Layer 4 of a small transformer language model trained on English Wikipedia (16 layers, counted from 0, width 64).
A neuron's activation on a vector x is GELU(weights . x + bias), where the dot is the dot product.

Input weights of the MLP neurons that the questions are about. A number n stands for (n - 128) times 0.0044.
n5 (bias -0.023): 116, 131, 176, 141, 89, 116, 119, 129, 95, 120, 167, 118, 125, 104, 159, 53, 95, 146, 110, 111, 121, 137, 105, 122, 138, 109, 144, 98, 126, 95, 106, 145, 212, 181, 107, 109, 150, 132, 95, 116, 152, 86, 160, 100, 154, 80, 151, 93, 147, 111, 131, 140, 136, 215, 148, 125, 135, 137, 111, 116, 106, 148, 151, 60
n10 (bias -0.051): 196, 142, 149, 162, 108, 100, 168, 96, 211, 154, 82, 160, 119, 65, 157, 111, 113, 116, 135, 135, 115, 121, 160, 141, 119, 192, 176, 113, 126, 32, 88, 89, 158, 80, 146, 118, 121, 75, 144, 140, 138, 138, 137, 95, 133, 139, 61, 82, 161, 154, 140, 93, 126, 158, 128, 152, 122, 135, 89, 168, 112, 96, 190, 128
n13 (bias -0.015): 150, 137, 113, 122, 129, 103, 107, 166, 116, 140, 124, 115, 105, 145, 142, 121, 175, 121, 170, 134, 102, 163, 196, 124, 125, 123, 104, 123, 161, 146, 119, 164, 90, 141, 143, 104, 164, 130, 52, 85, 134, 105, 50, 151, 91, 118, 102, 50, 131, 163, 131, 140, 141, 145, 114, 141, 132, 154, 113, 151, 127, 190, 170, 166
n70 (bias -0.064): 88, 108, 110, 124, 131, 148, 125, 233, 98, 144, 136, 98, 154, 176, 51, 122, 135, 148, 146, 168, 97, 143, 141, 90, 116, 151, 126, 139, 102, 136, 120, 71, 128, 109, 126, 101, 143, 132, 136, 89, 116, 127, 92, 85, 114, 91, 155, 154, 69, 97, 153, 144, 183, 175, 209, 128, 143, 107, 100, 74, 187, 149, 121, 122
n82 (bias -0.044): 202, 95, 120, 146, 117, 122, 101, 152, 137, 175, 203, 52, 159, 70, 126, 56, 125, 144, 101, 137, 132, 126, 120, 117, 84, 91, 113, 66, 88, 138, 112, 146, 121, 111, 143, 145, 128, 109, 141, 124, 178, 160, 124, 136, 136, 118, 90, 154, 118, 200, 144, 153, 106, 117, 117, 95, 110, 190, 150, 121, 159, 89, 166, 123
n89 (bias -0.106): 177, 110, 198, 134, 131, 137, 143, 148, 104, 171, 192, 182, 174, 153, 85, 156, 88, 83, 149, 74, 146, 115, 120, 143, 117, 115, 156, 102, 104, 107, 113, 101, 115, 101, 123, 43, 194, 157, 63, 110, 116, 114, 139, 7, 130, 139, 145, 171, 122, 105, 114, 144, 106, 93, 178, 126, 168, 121, 139, 111, 190, 103, 98, 141
n100 (bias -0.023): 158, 55, 127, 151, 156, 137, 154, 110, 123, 108, 171, 108, 103, 155, 134, 104, 81, 116, 152, 154, 150, 131, 118, 113, 158, 171, 161, 137, 122, 82, 135, 159, 157, 132, 127, 156, 149, 46, 125, 101, 144, 56, 137, 142, 127, 141, 95, 101, 118, 146, 140, 109, 116, 104, 129, 139, 103, 126, 137, 139, 134, 118, 123, 66
n104 (bias -0.022): 127, 154, 164, 131, 125, 106, 154, 143, 145, 114, 177, 156, 151, 124, 104, 152, 124, 114, 136, 89, 106, 51, 189, 149, 98, 122, 102, 82, 88, 126, 182, 157, 142, 151, 101, 122, 133, 138, 103, 157, 164, 179, 114, 87, 158, 155, 144, 98, 159, 143, 85, 119, 133, 85, 111, 138, 149, 154, 91, 134, 102, 128, 173, 134
n109 (bias -0.129): 140, 103, 165, 151, 73, 122, 186, 135, 122, 124, 94, 121, 102, 110, 122, 99, 137, 125, 135, 127, 101, 133, 111, 204, 149, 109, 169, 119, 118, 128, 140, 57, 146, 112, 144, 132, 112, 142, 148, 101, 131, 148, 166, 125, 151, 195, 71, 143, 147, 133, 82, 126, 110, 101, 199, 90, 153, 111, 91, 156, 203, 14, 232, 181
n122 (bias -0.124): 170, 97, 129, 164, 85, 207, 151, 108, 172, 193, 225, 73, 161, 92, 67, 164, 133, 161, 105, 105, 133, 134, 126, 116, 132, 123, 180, 111, 147, 89, 154, 57, 100, 126, 175, 39, 169, 110, 128, 64, 123, 88, 146, 151, 108, 78, 71, 130, 53, 121, 129, 145, 134, 114, 190, 183, 164, 112, 134, 120, 182, 112, 122, 78
n143 (bias -0.084): 106, 147, 120, 139, 61, 77, 165, 180, 99, 133, 131, 46, 99, 130, 31, 118, 130, 125, 156, 107, 98, 118, 151, 202, 129, 136, 142, 102, 188, 162, 199, 143, 84, 81, 162, 141, 68, 119, 112, 57, 182, 136, 143, 118, 83, 123, 135, 101, 132, 155, 109, 131, 108, 160, 162, 130, 160, 111, 58, 108, 143, 121, 174, 185
n145 (bias -0.054): 212, 117, 139, 107, 118, 103, 187, 119, 117, 130, 132, 82, 171, 135, 153, 154, 120, 94, 154, 106, 83, 145, 104, 125, 126, 178, 169, 132, 113, 191, 196, 120, 95, 192, 118, 108, 157, 101, 107, 129, 158, 111, 83, 109, 100, 184, 156, 125, 131, 172, 124, 160, 102, 113, 155, 127, 96, 126, 92, 104, 112, 109, 79, 111
n156 (bias -0.113): 124, 103, 164, 127, 104, 130, 104, 139, 178, 145, 94, 84, 132, 162, 141, 137, 195, 143, 208, 169, 24, 122, 139, 91, 118, 156, 138, 55, 104, 101, 144, 119, 122, 162, 96, 95, 86, 112, 112, 137, 57, 65, 136, 104, 118, 167, 117, 121, 141, 237, 123, 119, 144, 160, 101, 154, 128, 130, 157, 147, 128, 84, 107, 119
n163 (bias -0.053): 138, 120, 114, 143, 98, 171, 135, 147, 169, 155, 124, 153, 145, 107, 140, 126, 172, 149, 120, 110, 143, 73, 172, 183, 99, 105, 80, 87, 112, 131, 150, 118, 138, 79, 115, 121, 124, 123, 59, 99, 139, 149, 136, 127, 144, 102, 150, 140, 140, 116, 107, 75, 116, 194, 118, 160, 120, 174, 137, 197, 124, 94, 104, 129
n167 (bias -0.000): 150, 107, 153, 129, 81, 65, 130, 101, 96, 136, 228, 161, 132, 139, 67, 105, 121, 90, 130, 94, 153, 93, 171, 162, 109, 144, 117, 106, 192, 76, 200, 136, 154, 143, 114, 172, 138, 147, 144, 106, 147, 148, 135, 113, 128, 145, 101, 116, 104, 118, 64, 161, 125, 139, 117, 134, 169, 137, 131, 153, 141, 110, 150, 84
n197 (bias -0.022): 148, 105, 161, 186, 100, 119, 139, 104, 179, 118, 111, 113, 142, 117, 103, 156, 179, 147, 148, 133, 127, 131, 115, 70, 54, 127, 120, 111, 153, 105, 159, 70, 75, 127, 151, 158, 93, 47, 52, 149, 122, 136, 144, 93, 174, 123, 127, 114, 117, 109, 129, 117, 183, 169, 189, 117, 120, 148, 93, 206, 117, 117, 141, 131
n201 (bias -0.009): 142, 124, 152, 97, 127, 111, 106, 185, 132, 131, 137, 51, 135, 147, 154, 107, 107, 143, 152, 177, 142, 150, 130, 132, 140, 130, 115, 108, 83, 146, 101, 137, 117, 134, 118, 144, 131, 130, 117, 112, 146, 132, 84, 123, 129, 99, 138, 136, 158, 139, 107, 151, 134, 126, 174, 123, 69, 108, 122, 105, 153, 129, 122, 105
n209 (bias -0.029): 200, 120, 137, 155, 166, 120, 129, 148, 115, 170, 122, 98, 174, 174, 78, 107, 144, 92, 131, 136, 108, 156, 145, 106, 99, 79, 117, 101, 89, 107, 174, 186, 117, 173, 147, 103, 156, 89, 89, 56, 183, 128, 113, 104, 147, 137, 136, 183, 84, 187, 90, 126, 105, 107, 108, 128, 160, 113, 68, 120, 126, 113, 94, 114
n210 (bias -0.118): 108, 81, 141, 106, 127, 126, 130, 147, 207, 163, 141, 54, 119, 154, 156, 54, 195, 174, 146, 56, 164, 100, 190, 123, 113, 177, 74, 107, 162, 149, 104, 128, 106, 127, 164, 123, 121, 164, 51, 107, 78, 77, 101, 146, 153, 125, 46, 109, 115, 164, 124, 149, 127, 177, 96, 167, 86, 135, 141, 176, 148, 92, 139, 124
n224 (bias -0.083): 167, 81, 98, 160, 135, 138, 157, 109, 124, 174, 176, 121, 151, 151, 71, 123, 93, 139, 127, 155, 94, 125, 86, 165, 141, 144, 191, 112, 106, 166, 128, 141, 174, 93, 90, 115, 180, 138, 89, 95, 134, 146, 130, 128, 129, 141, 71, 189, 58, 110, 160, 201, 107, 151, 97, 144, 103, 117, 154, 96, 105, 156, 154, 42
n226 (bias -0.084): 136, 62, 105, 114, 153, 100, 125, 187, 168, 151, 156, 122, 105, 190, 141, 103, 168, 82, 112, 120, 149, 119, 165, 154, 161, 125, 194, 113, 62, 187, 189, 179, 129, 93, 102, 83, 113, 146, 36, 106, 162, 121, 127, 75, 101, 150, 98, 111, 157, 102, 103, 139, 161, 98, 141, 135, 110, 91, 55, 191, 156, 141, 123, 122
n231 (bias -0.071): 179, 117, 158, 85, 103, 110, 135, 148, 175, 203, 150, 153, 154, 134, 146, 144, 130, 150, 176, 128, 108, 153, 107, 127, 147, 175, 150, 68, 167, 102, 163, 102, 110, 128, 146, 99, 88, 149, 124, 108, 126, 125, 108, 126, 77, 155, 62, 87, 138, 171, 94, 150, 93, 110, 178, 198, 112, 90, 147, 129, 171, 111, 88, 123
n235 (bias -0.079): 131, 96, 162, 179, 127, 145, 157, 106, 135, 171, 223, 109, 177, 157, 102, 135, 137, 99, 109, 109, 110, 133, 95, 182, 106, 124, 167, 130, 100, 179, 171, 118, 152, 126, 131, 143, 130, 186, 78, 93, 109, 122, 141, 98, 131, 125, 83, 160, 133, 90, 142, 132, 93, 230, 173, 117, 114, 113, 120, 177, 142, 95, 120, 78
n249 (bias -0.067): 58, 172, 181, 115, 105, 160, 137, 98, 133, 106, 175, 98, 137, 116, 112, 110, 162, 117, 163, 122, 20, 141, 172, 169, 126, 122, 129, 123, 45, 92, 152, 120, 160, 168, 127, 31, 146, 107, 50, 114, 129, 66, 139, 159, 105, 192, 125, 137, 150, 124, 129, 127, 220, 167, 176, 125, 159, 76, 100, 173, 121, 77, 121, 131

Each question shows a token from some text and the vector x that enters the MLP there. A number n stands for (n - 128) times 0.049.

" t": 129, 216, 110, 87, 137, 98, 91, 77, 140, 127, 105, 134, 124, 152, 107, 174, 156, 164, 119, 121, 97, 142, 147, 98, 124, 130, 123, 124, 130, 128, 154, 125, 121, 153, 165, 126, 99, 117, 127, 142, 94, 106, 144, 141, 148, 150, 150, 103, 131, 142, 152, 99, 127, 75, 84, 117, 144, 142, 158, 134, 160, 134, 87, 121
Which neuron fires most, and how strongly? n156, at about 2.9

"op": 109, 134, 86, 104, 125, 124, 86, 140, 116, 96, 127, 187, 121, 151, 104, 141, 104, 141, 70, 123, 130, 82, 140, 135, 134, 59, 102, 172, 132, 119, 110, 139, 145, 136, 142, 151, 145, 171, 153, 139, 93, 166, 137, 138, 117, 130, 171, 130, 135, 97, 147, 118, 140, 102, 97, 118, 133, 128, 156, 163, 106, 157, 116, 157
Which neuron fires most, and how strongly? n104, at about 0.48

" did": 146, 168, 106, 129, 136, 106, 140, 99, 113, 148, 102, 172, 124, 118, 92, 133, 107, 137, 102, 80, 136, 182, 95, 89, 136, 104, 153, 140, 139, 123, 124, 138, 95, 106, 141, 147, 124, 131, 138, 165, 119, 100, 158, 151, 131, 134, 143, 141, 121, 134, 154, 155, 98, 31, 151, 140, 176, 140, 102, 99, 156, 128, 87, 160
Which of these neurons fires most? n89

"us": 128, 181, 59, 122, 154, 133, 61, 119, 107, 110, 153, 151, 128, 158, 103, 120, 151, 156, 96, 94, 117, 170, 112, 79, 134, 80, 102, 153, 114, 141, 150, 163, 121, 137, 122, 127, 155, 139, 170, 139, 125, 147, 133, 127, 123, 121, 140, 118, 103, 152, 155, 117, 141, 105, 82, 124, 174, 111, 142, 133, 110, 127, 141, 137
The two highest activations, in order: n209, n13

" 3": 103, 155, 131, 114, 177, 123, 114, 115, 144, 70, 41, 112, 99, 128, 151, 142, 114, 124, 105, 124, 117, 167, 142, 116, 156, 134, 136, 147, 128, 155, 108, 156, 128, 114, 113, 129, 127, 167, 149, 105, 59, 125, 109, 150, 134, 125, 147, 145, 134, 119, 138, 105, 103, 178, 93, 116, 138, 160, 160, 119, 119, 153, 87, 162
The two highest activations, in order: n13, n156

"o": 124, 215, 95, 97, 161, 150, 55, 143, 104, 104, 109, 126, 122, 146, 132, 135, 153, 146, 124, 136, 138, 129, 93, 130, 123, 63, 100, 159, 139, 132, 107, 175, 105, 115, 116, 171, 116, 152, 154, 145, 103, 142, 118, 144, 153, 120, 143, 118, 125, 146, 139, 85, 153, 115, 144, 134, 138, 129, 123, 153, 102, 124, 115, 123
Which of these neurons fires most? n13

" adop": 143, 154, 115, 149, 136, 97, 138, 63, 121, 124, 128, 182, 134, 92, 141, 181, 111, 113, 71, 91, 136, 137, 126, 124, 117, 105, 130, 123, 116, 122, 108, 132, 107, 145, 130, 162, 123, 168, 156, 124, 81, 152, 122, 137, 145, 147, 142, 142, 108, 69, 173, 121, 142, 72, 118, 140, 148, 95, 141, 144, 159, 103, 116, 164
Which of these neurons fires most? n89

"or": 115, 175, 88, 140, 135, 176, 75, 135, 111, 93, 160, 105, 116, 143, 141, 127, 136, 155, 52, 101, 137, 151, 97, 88, 135, 81, 92, 176, 119, 146, 116, 140, 130, 137, 135, 172, 133, 166, 150, 126, 128, 145, 115, 133, 151, 112, 123, 108, 100, 103, 153, 111, 138, 142, 108, 107, 160, 98, 145, 137, 160, 135, 149, 139
Which of these neurons fires most? n70

" on": 146, 163, 97, 133, 159, 116, 122, 54, 113, 117, 134, 137, 111, 110, 119, 141, 98, 108, 128, 140, 129, 210, 121, 128, 168, 96, 154, 116, 141, 134, 117, 150, 129, 128, 143, 120, 115, 171, 157, 112, 123, 159, 120, 133, 97, 139, 125, 117, 102, 87, 185, 125, 130, 74, 137, 138, 114, 141, 115, 99, 120, 145, 92, 151
The two highest activations, in order: n224, n145

",": 124, 128, 100, 137, 133, 135, 130, 103, 126, 113, 161, 134, 132, 151, 124, 110, 142, 130, 102, 121, 122, 223, 116, 137, 146, 114, 150, 154, 116, 106, 126, 147, 105, 132, 133, 171, 116, 93, 194, 137, 76, 106, 126, 171, 164, 142, 130, 116, 132, 119, 170, 117, 109, 87, 81, 145, 104, 143, 90, 131, 84, 128, 96, 123
Which neuron fires most, and how strongly? n100, at about 2.4

" May": 167, 151, 82, 117, 185, 119, 96, 126, 105, 141, 91, 173, 121, 92, 112, 114, 146, 129, 62, 131, 132, 178, 159, 114, 157, 87, 119, 131, 113, 108, 125, 158, 129, 115, 113, 137, 117, 154, 161, 128, 142, 129, 143, 139, 116, 120, 155, 147, 181, 86, 161, 107, 108, 106, 103, 162, 134, 132, 96, 134, 112, 144, 94, 130
The two highest activations, in order: n209, n226

" ind": 101, 139, 119, 118, 147, 89, 124, 59, 132, 83, 121, 142, 122, 141, 126, 209, 146, 141, 75, 109, 108, 128, 122, 105, 116, 128, 132, 129, 118, 140, 117, 128, 119, 145, 130, 143, 120, 196, 149, 138, 63, 103, 147, 127, 149, 148, 142, 129, 134, 77, 146, 95, 127, 136, 125, 127, 135, 154, 177, 159, 142, 119, 116, 131
The two highest activations, in order: n235, n197

"ance": 126, 159, 76, 127, 150, 102, 90, 115, 152, 86, 113, 138, 99, 128, 134, 133, 147, 125, 83, 105, 159, 146, 100, 135, 158, 76, 110, 161, 100, 128, 137, 158, 107, 152, 133, 171, 115, 121, 130, 150, 131, 164, 109, 102, 131, 132, 105, 125, 162, 85, 160, 130, 191, 119, 103, 107, 137, 153, 108, 129, 104, 147, 140, 165
Which of these neurons fires most? n226

"ig": 102, 174, 72, 121, 120, 154, 72, 110, 122, 117, 93, 131, 125, 123, 143, 128, 123, 129, 75, 114, 123, 152, 107, 125, 121, 60, 107, 182, 127, 132, 107, 166, 127, 139, 138, 186, 135, 130, 120, 171, 107, 142, 83, 141, 130, 128, 157, 118, 99, 144, 166, 89, 148, 142, 130, 125, 174, 113, 157, 140, 158, 135, 118, 150
Which neuron fires most, and how strongly? n13, at about 0.32

" of": 119, 135, 90, 129, 129, 135, 127, 85, 139, 104, 142, 145, 108, 108, 144, 165, 139, 144, 96, 120, 139, 203, 99, 122, 175, 97, 127, 115, 108, 104, 117, 109, 100, 130, 155, 104, 132, 144, 172, 141, 108, 165, 120, 129, 102, 128, 124, 101, 143, 73, 169, 128, 168, 94, 129, 148, 122, 124, 135, 121, 102, 110, 154, 166
The two highest activations, in order: n122, n10

" Robert": 94, 200, 106, 138, 142, 151, 93, 118, 117, 107, 136, 128, 123, 107, 131, 148, 167, 167, 100, 96, 174, 145, 125, 103, 110, 92, 106, 140, 106, 125, 104, 139, 148, 115, 104, 176, 110, 138, 165, 133, 103, 161, 114, 146, 162, 95, 106, 146, 179, 102, 155, 119, 142, 95, 148, 114, 134, 118, 100, 133, 127, 133, 130, 117
Which of these neurons fires most? n201

"umed": 153, 179, 95, 151, 144, 115, 122, 78, 129, 122, 74, 159, 105, 101, 123, 145, 125, 93, 73, 125, 105, 207, 95, 144, 147, 95, 154, 146, 131, 146, 118, 142, 102, 135, 116, 148, 126, 120, 155, 143, 110, 152, 112, 140, 114, 137, 168, 130, 106, 111, 186, 136, 166, 108, 131, 99, 141, 112, 104, 123, 124, 132, 112, 142
Which neuron fires most, and how strongly? n145, at about 0.45

" with": 126, 185, 95, 131, 124, 108, 104, 79, 114, 131, 132, 142, 102, 134, 107, 136, 121, 137, 122, 110, 113, 233, 111, 95, 155, 123, 168, 137, 123, 111, 114, 110, 114, 135, 145, 123, 147, 115, 176, 142, 90, 137, 141, 134, 133, 134, 131, 148, 86, 115, 179, 135, 156, 101, 124, 130, 146, 122, 101, 95, 115, 130, 129, 140
Which of these neurons fires most? n122

"ending": 140, 155, 114, 149, 126, 100, 123, 65, 139, 131, 101, 157, 81, 123, 123, 132, 126, 143, 73, 146, 111, 156, 86, 137, 141, 87, 138, 156, 81, 147, 102, 137, 118, 147, 133, 154, 144, 109, 166, 136, 141, 154, 164, 116, 138, 137, 162, 122, 142, 83, 166, 153, 143, 127, 72, 101, 145, 116, 115, 116, 106, 136, 150, 167
Which of these neurons fires most? n10

"\n": 122, 185, 85, 124, 121, 145, 125, 97, 122, 104, 132, 155, 119, 89, 160, 145, 130, 87, 114, 124, 125, 162, 94, 138, 175, 145, 162, 175, 126, 104, 108, 161, 97, 131, 148, 159, 140, 92, 177, 139, 75, 110, 150, 161, 134, 138, 159, 113, 133, 145, 124, 76, 129, 122, 118, 107, 129, 95, 115, 165, 108, 132, 132, 117
Which neuron fires most, and how strongly? n10, at about 1.6

" Free": 161, 164, 90, 109, 181, 129, 100, 100, 151, 122, 96, 197, 106, 149, 129, 175, 139, 150, 87, 101, 146, 171, 108, 122, 149, 77, 125, 159, 114, 121, 146, 157, 92, 154, 117, 133, 131, 131, 99, 144, 120, 109, 117, 118, 133, 124, 133, 141, 135, 64, 148, 117, 150, 114, 119, 110, 153, 128, 134, 109, 89, 139, 136, 119
The two highest activations, in order: n226, n209

"ed": 136, 202, 94, 135, 123, 104, 95, 73, 131, 125, 124, 105, 97, 124, 82, 146, 123, 132, 75, 114, 122, 191, 100, 85, 159, 69, 117, 162, 117, 138, 140, 139, 117, 139, 137, 166, 154, 130, 142, 140, 107, 146, 121, 138, 127, 131, 149, 137, 107, 108, 173, 157, 171, 125, 132, 123, 161, 117, 115, 147, 113, 136, 119, 128
Which three neurons fire most, strongest first? n197, n209, n249

" video": 139, 178, 106, 147, 169, 108, 113, 70, 98, 116, 139, 141, 122, 134, 138, 160, 138, 119, 143, 122, 122, 163, 113, 125, 151, 90, 129, 122, 120, 150, 142, 167, 130, 127, 102, 204, 118, 168, 86, 150, 103, 145, 137, 90, 140, 160, 109, 132, 118, 90, 166, 89, 99, 95, 90, 90, 152, 133, 118, 130, 99, 138, 113, 156
The two highest activations, in order: n104, n235

"arliam": 119, 171, 87, 153, 96, 83, 137, 85, 101, 123, 125, 172, 123, 116, 126, 158, 147, 146, 59, 84, 131, 110, 116, 142, 121, 67, 130, 122, 119, 122, 113, 139, 128, 137, 152, 150, 109, 147, 151, 157, 92, 153, 116, 108, 141, 144, 159, 126, 162, 102, 138, 111, 134, 148, 96, 114, 136, 107, 142, 152, 155, 111, 162, 185
Which neuron fires most, and how strongly? n109, at about 1.9

" s": 120, 216, 104, 113, 123, 92, 97, 78, 145, 108, 118, 143, 143, 156, 117, 151, 139, 134, 117, 93, 98, 148, 93, 107, 116, 129, 150, 107, 131, 116, 126, 158, 109, 146, 163, 160, 102, 121, 129, 149, 76, 134, 124, 143, 148, 147, 136, 118, 124, 155, 146, 109, 125, 109, 116, 107, 133, 162, 192, 151, 155, 121, 70, 108
The two highest activations, in order: n156, n197

" set": 151, 217, 119, 124, 126, 98, 105, 82, 116, 91, 133, 198, 122, 126, 96, 146, 96, 117, 113, 119, 117, 180, 136, 109, 122, 79, 148, 107, 137, 127, 122, 140, 132, 134, 120, 180, 132, 134, 105, 129, 86, 160, 137, 113, 140, 130, 153, 138, 117, 112, 180, 126, 148, 78, 115, 111, 167, 127, 115, 129, 131, 159, 71, 143
Which neuron fires most, and how strongly? n89, at about 1.3

" Ch": 141, 162, 119, 84, 144, 131, 83, 104, 123, 186, 140, 183, 128, 117, 139, 169, 148, 128, 65, 113, 119, 140, 138, 105, 140, 99, 105, 116, 128, 131, 106, 107, 107, 160, 141, 143, 94, 150, 171, 123, 139, 118, 128, 147, 140, 123, 113, 134, 159, 86, 157, 94, 97, 121, 91, 155, 136, 132, 161, 146, 146, 147, 75, 124
The two highest activations, in order: n231, n163

" released": 136, 160, 109, 124, 111, 119, 123, 89, 86, 135, 111, 159, 96, 109, 117, 148, 115, 113, 136, 132, 98, 189, 111, 120, 171, 94, 177, 122, 129, 168, 139, 139, 126, 125, 114, 200, 132, 138, 104, 154, 104, 151, 143, 119, 130, 153, 146, 145, 120, 107, 181, 132, 113, 79, 98, 106, 150, 120, 97, 118, 90, 148, 109, 144
Which neuron fires most, and how strongly? n224, at about 1.3

" as": 117, 162, 90, 143, 91, 131, 119, 117, 130, 86, 152, 181, 115, 109, 135, 130, 124, 116, 82, 120, 157, 199, 68, 129, 154, 117, 181, 162, 143, 115, 85, 97, 111, 141, 137, 139, 153, 136, 154, 135, 49, 144, 147, 133, 140, 125, 139, 138, 121, 80, 144, 151, 139, 114, 137, 148, 153, 114, 114, 109, 129, 126, 102, 106
Which neuron fires most, and how strongly? n122, at about 1.7

" elected": 151, 171, 111, 135, 115, 89, 117, 109, 145, 124, 107, 188, 106, 95, 122, 147, 128, 113, 97, 129, 137, 196, 128, 122, 158, 116, 157, 146, 102, 136, 97, 141, 74, 140, 122, 170, 124, 84, 137, 134, 84, 167, 121, 128, 149, 125, 166, 140, 139, 93, 170, 111, 141, 104, 133, 97, 162, 136, 102, 132, 122, 130, 98, 116
Which of these neurons fires most? n197

";": 112, 100, 115, 113, 169, 108, 133, 119, 93, 97, 87, 112, 134, 124, 122, 89, 102, 107, 130, 160, 139, 215, 139, 118, 156, 116, 112, 174, 124, 165, 135, 124, 109, 130, 137, 148, 118, 118, 170, 111, 74, 131, 111, 166, 117, 136, 154, 151, 152, 122, 130, 135, 114, 120, 92, 132, 131, 113, 141, 98, 159, 134, 102, 143
Which neuron fires most, and how strongly? n201, at about 1

" suffered": 151, 215, 115, 129, 114, 101, 135, 75, 118, 85, 88, 144, 114, 92, 105, 157, 120, 135, 105, 90, 123, 183, 110, 128, 132, 111, 170, 155, 149, 150, 164, 113, 103, 131, 123, 154, 145, 114, 124, 118, 77, 129, 147, 146, 139, 152, 137, 150, 102, 111, 188, 162, 120, 85, 130, 120, 156, 118, 100, 100, 115, 123, 135, 140
Which three neurons fire most, strongest first? n145, n109, n143

" career": 151, 172, 84, 163, 147, 116, 116, 90, 122, 50, 115, 150, 117, 127, 126, 149, 122, 114, 113, 102, 132, 167, 125, 154, 162, 110, 146, 166, 144, 130, 109, 161, 153, 125, 94, 180, 119, 148, 100, 153, 73, 135, 138, 119, 136, 154, 123, 141, 124, 104, 177, 101, 99, 90, 79, 89, 119, 158, 140, 143, 89, 123, 120, 147
Which of these neurons fires most? n224

" was": 136, 146, 113, 160, 107, 130, 113, 112, 91, 101, 137, 160, 138, 110, 121, 111, 130, 116, 76, 131, 145, 188, 60, 108, 142, 107, 169, 179, 145, 140, 111, 112, 70, 113, 126, 159, 128, 168, 157, 149, 105, 124, 130, 131, 162, 152, 136, 141, 110, 126, 189, 148, 80, 87, 128, 112, 119, 135, 133, 112, 127, 140, 79, 129
Which three neurons fire most, strongest first? n224, n145, n89

" |": 115, 126, 113, 74, 118, 137, 141, 119, 133, 97, 137, 124, 122, 127, 134, 118, 141, 127, 104, 136, 136, 217, 98, 126, 139, 119, 121, 130, 110, 144, 129, 146, 113, 109, 152, 155, 134, 101, 174, 148, 93, 138, 134, 127, 172, 116, 135, 179, 147, 108, 150, 88, 135, 86, 135, 91, 126, 113, 138, 127, 92, 139, 102, 146
Which of these neurons fires most? n201

"ied": 147, 180, 97, 145, 159, 122, 95, 105, 137, 161, 87, 131, 85, 123, 112, 123, 121, 132, 88, 134, 119, 183, 99, 92, 140, 78, 124, 164, 111, 135, 116, 134, 105, 136, 118, 179, 133, 132, 160, 158, 114, 144, 147, 140, 124, 125, 121, 132, 115, 94, 171, 132, 158, 136, 122, 100, 189, 119, 118, 91, 111, 146, 113, 161
Which of these neurons fires most? n70

"\"": 132, 141, 128, 112, 126, 77, 94, 137, 92, 109, 144, 148, 140, 149, 114, 170, 130, 97, 101, 137, 140, 161, 89, 126, 194, 132, 140, 138, 133, 114, 137, 148, 135, 100, 127, 177, 117, 126, 218, 141, 112, 146, 127, 127, 159, 134, 124, 137, 88, 138, 128, 96, 150, 81, 124, 90, 137, 123, 140, 128, 102, 133, 102, 101
The two highest activations, in order: n167, n100

"'s": 157, 150, 100, 134, 121, 122, 95, 105, 130, 88, 116, 155, 117, 133, 134, 140, 135, 138, 126, 116, 102, 222, 106, 124, 163, 119, 139, 186, 104, 148, 118, 153, 133, 126, 114, 113, 119, 135, 132, 140, 128, 111, 75, 152, 149, 149, 106, 127, 110, 74, 190, 129, 99, 95, 147, 102, 160, 142, 129, 119, 110, 130, 109, 128
Which neuron fires most, and how strongly? n145, at about 0.68

" have": 118, 218, 94, 158, 111, 110, 109, 102, 82, 86, 117, 158, 126, 123, 110, 139, 111, 98, 130, 107, 122, 186, 94, 138, 151, 93, 184, 162, 137, 160, 140, 123, 107, 120, 158, 120, 124, 143, 127, 130, 106, 119, 159, 129, 167, 135, 140, 151, 111, 133, 186, 140, 87, 92, 116, 116, 150, 113, 121, 106, 112, 124, 99, 137
Which neuron fires most, and how strongly? n89, at about 0.58

"–": 118, 91, 97, 109, 137, 98, 105, 100, 117, 61, 127, 172, 102, 126, 144, 117, 141, 141, 110, 87, 120, 157, 124, 103, 170, 154, 103, 143, 134, 127, 129, 189, 132, 141, 114, 148, 120, 170, 135, 150, 63, 135, 141, 148, 153, 154, 104, 142, 108, 108, 133, 114, 137, 110, 118, 162, 114, 171, 168, 125, 110, 110, 120, 140
Which neuron fires most, and how strongly? n210, at about 1.4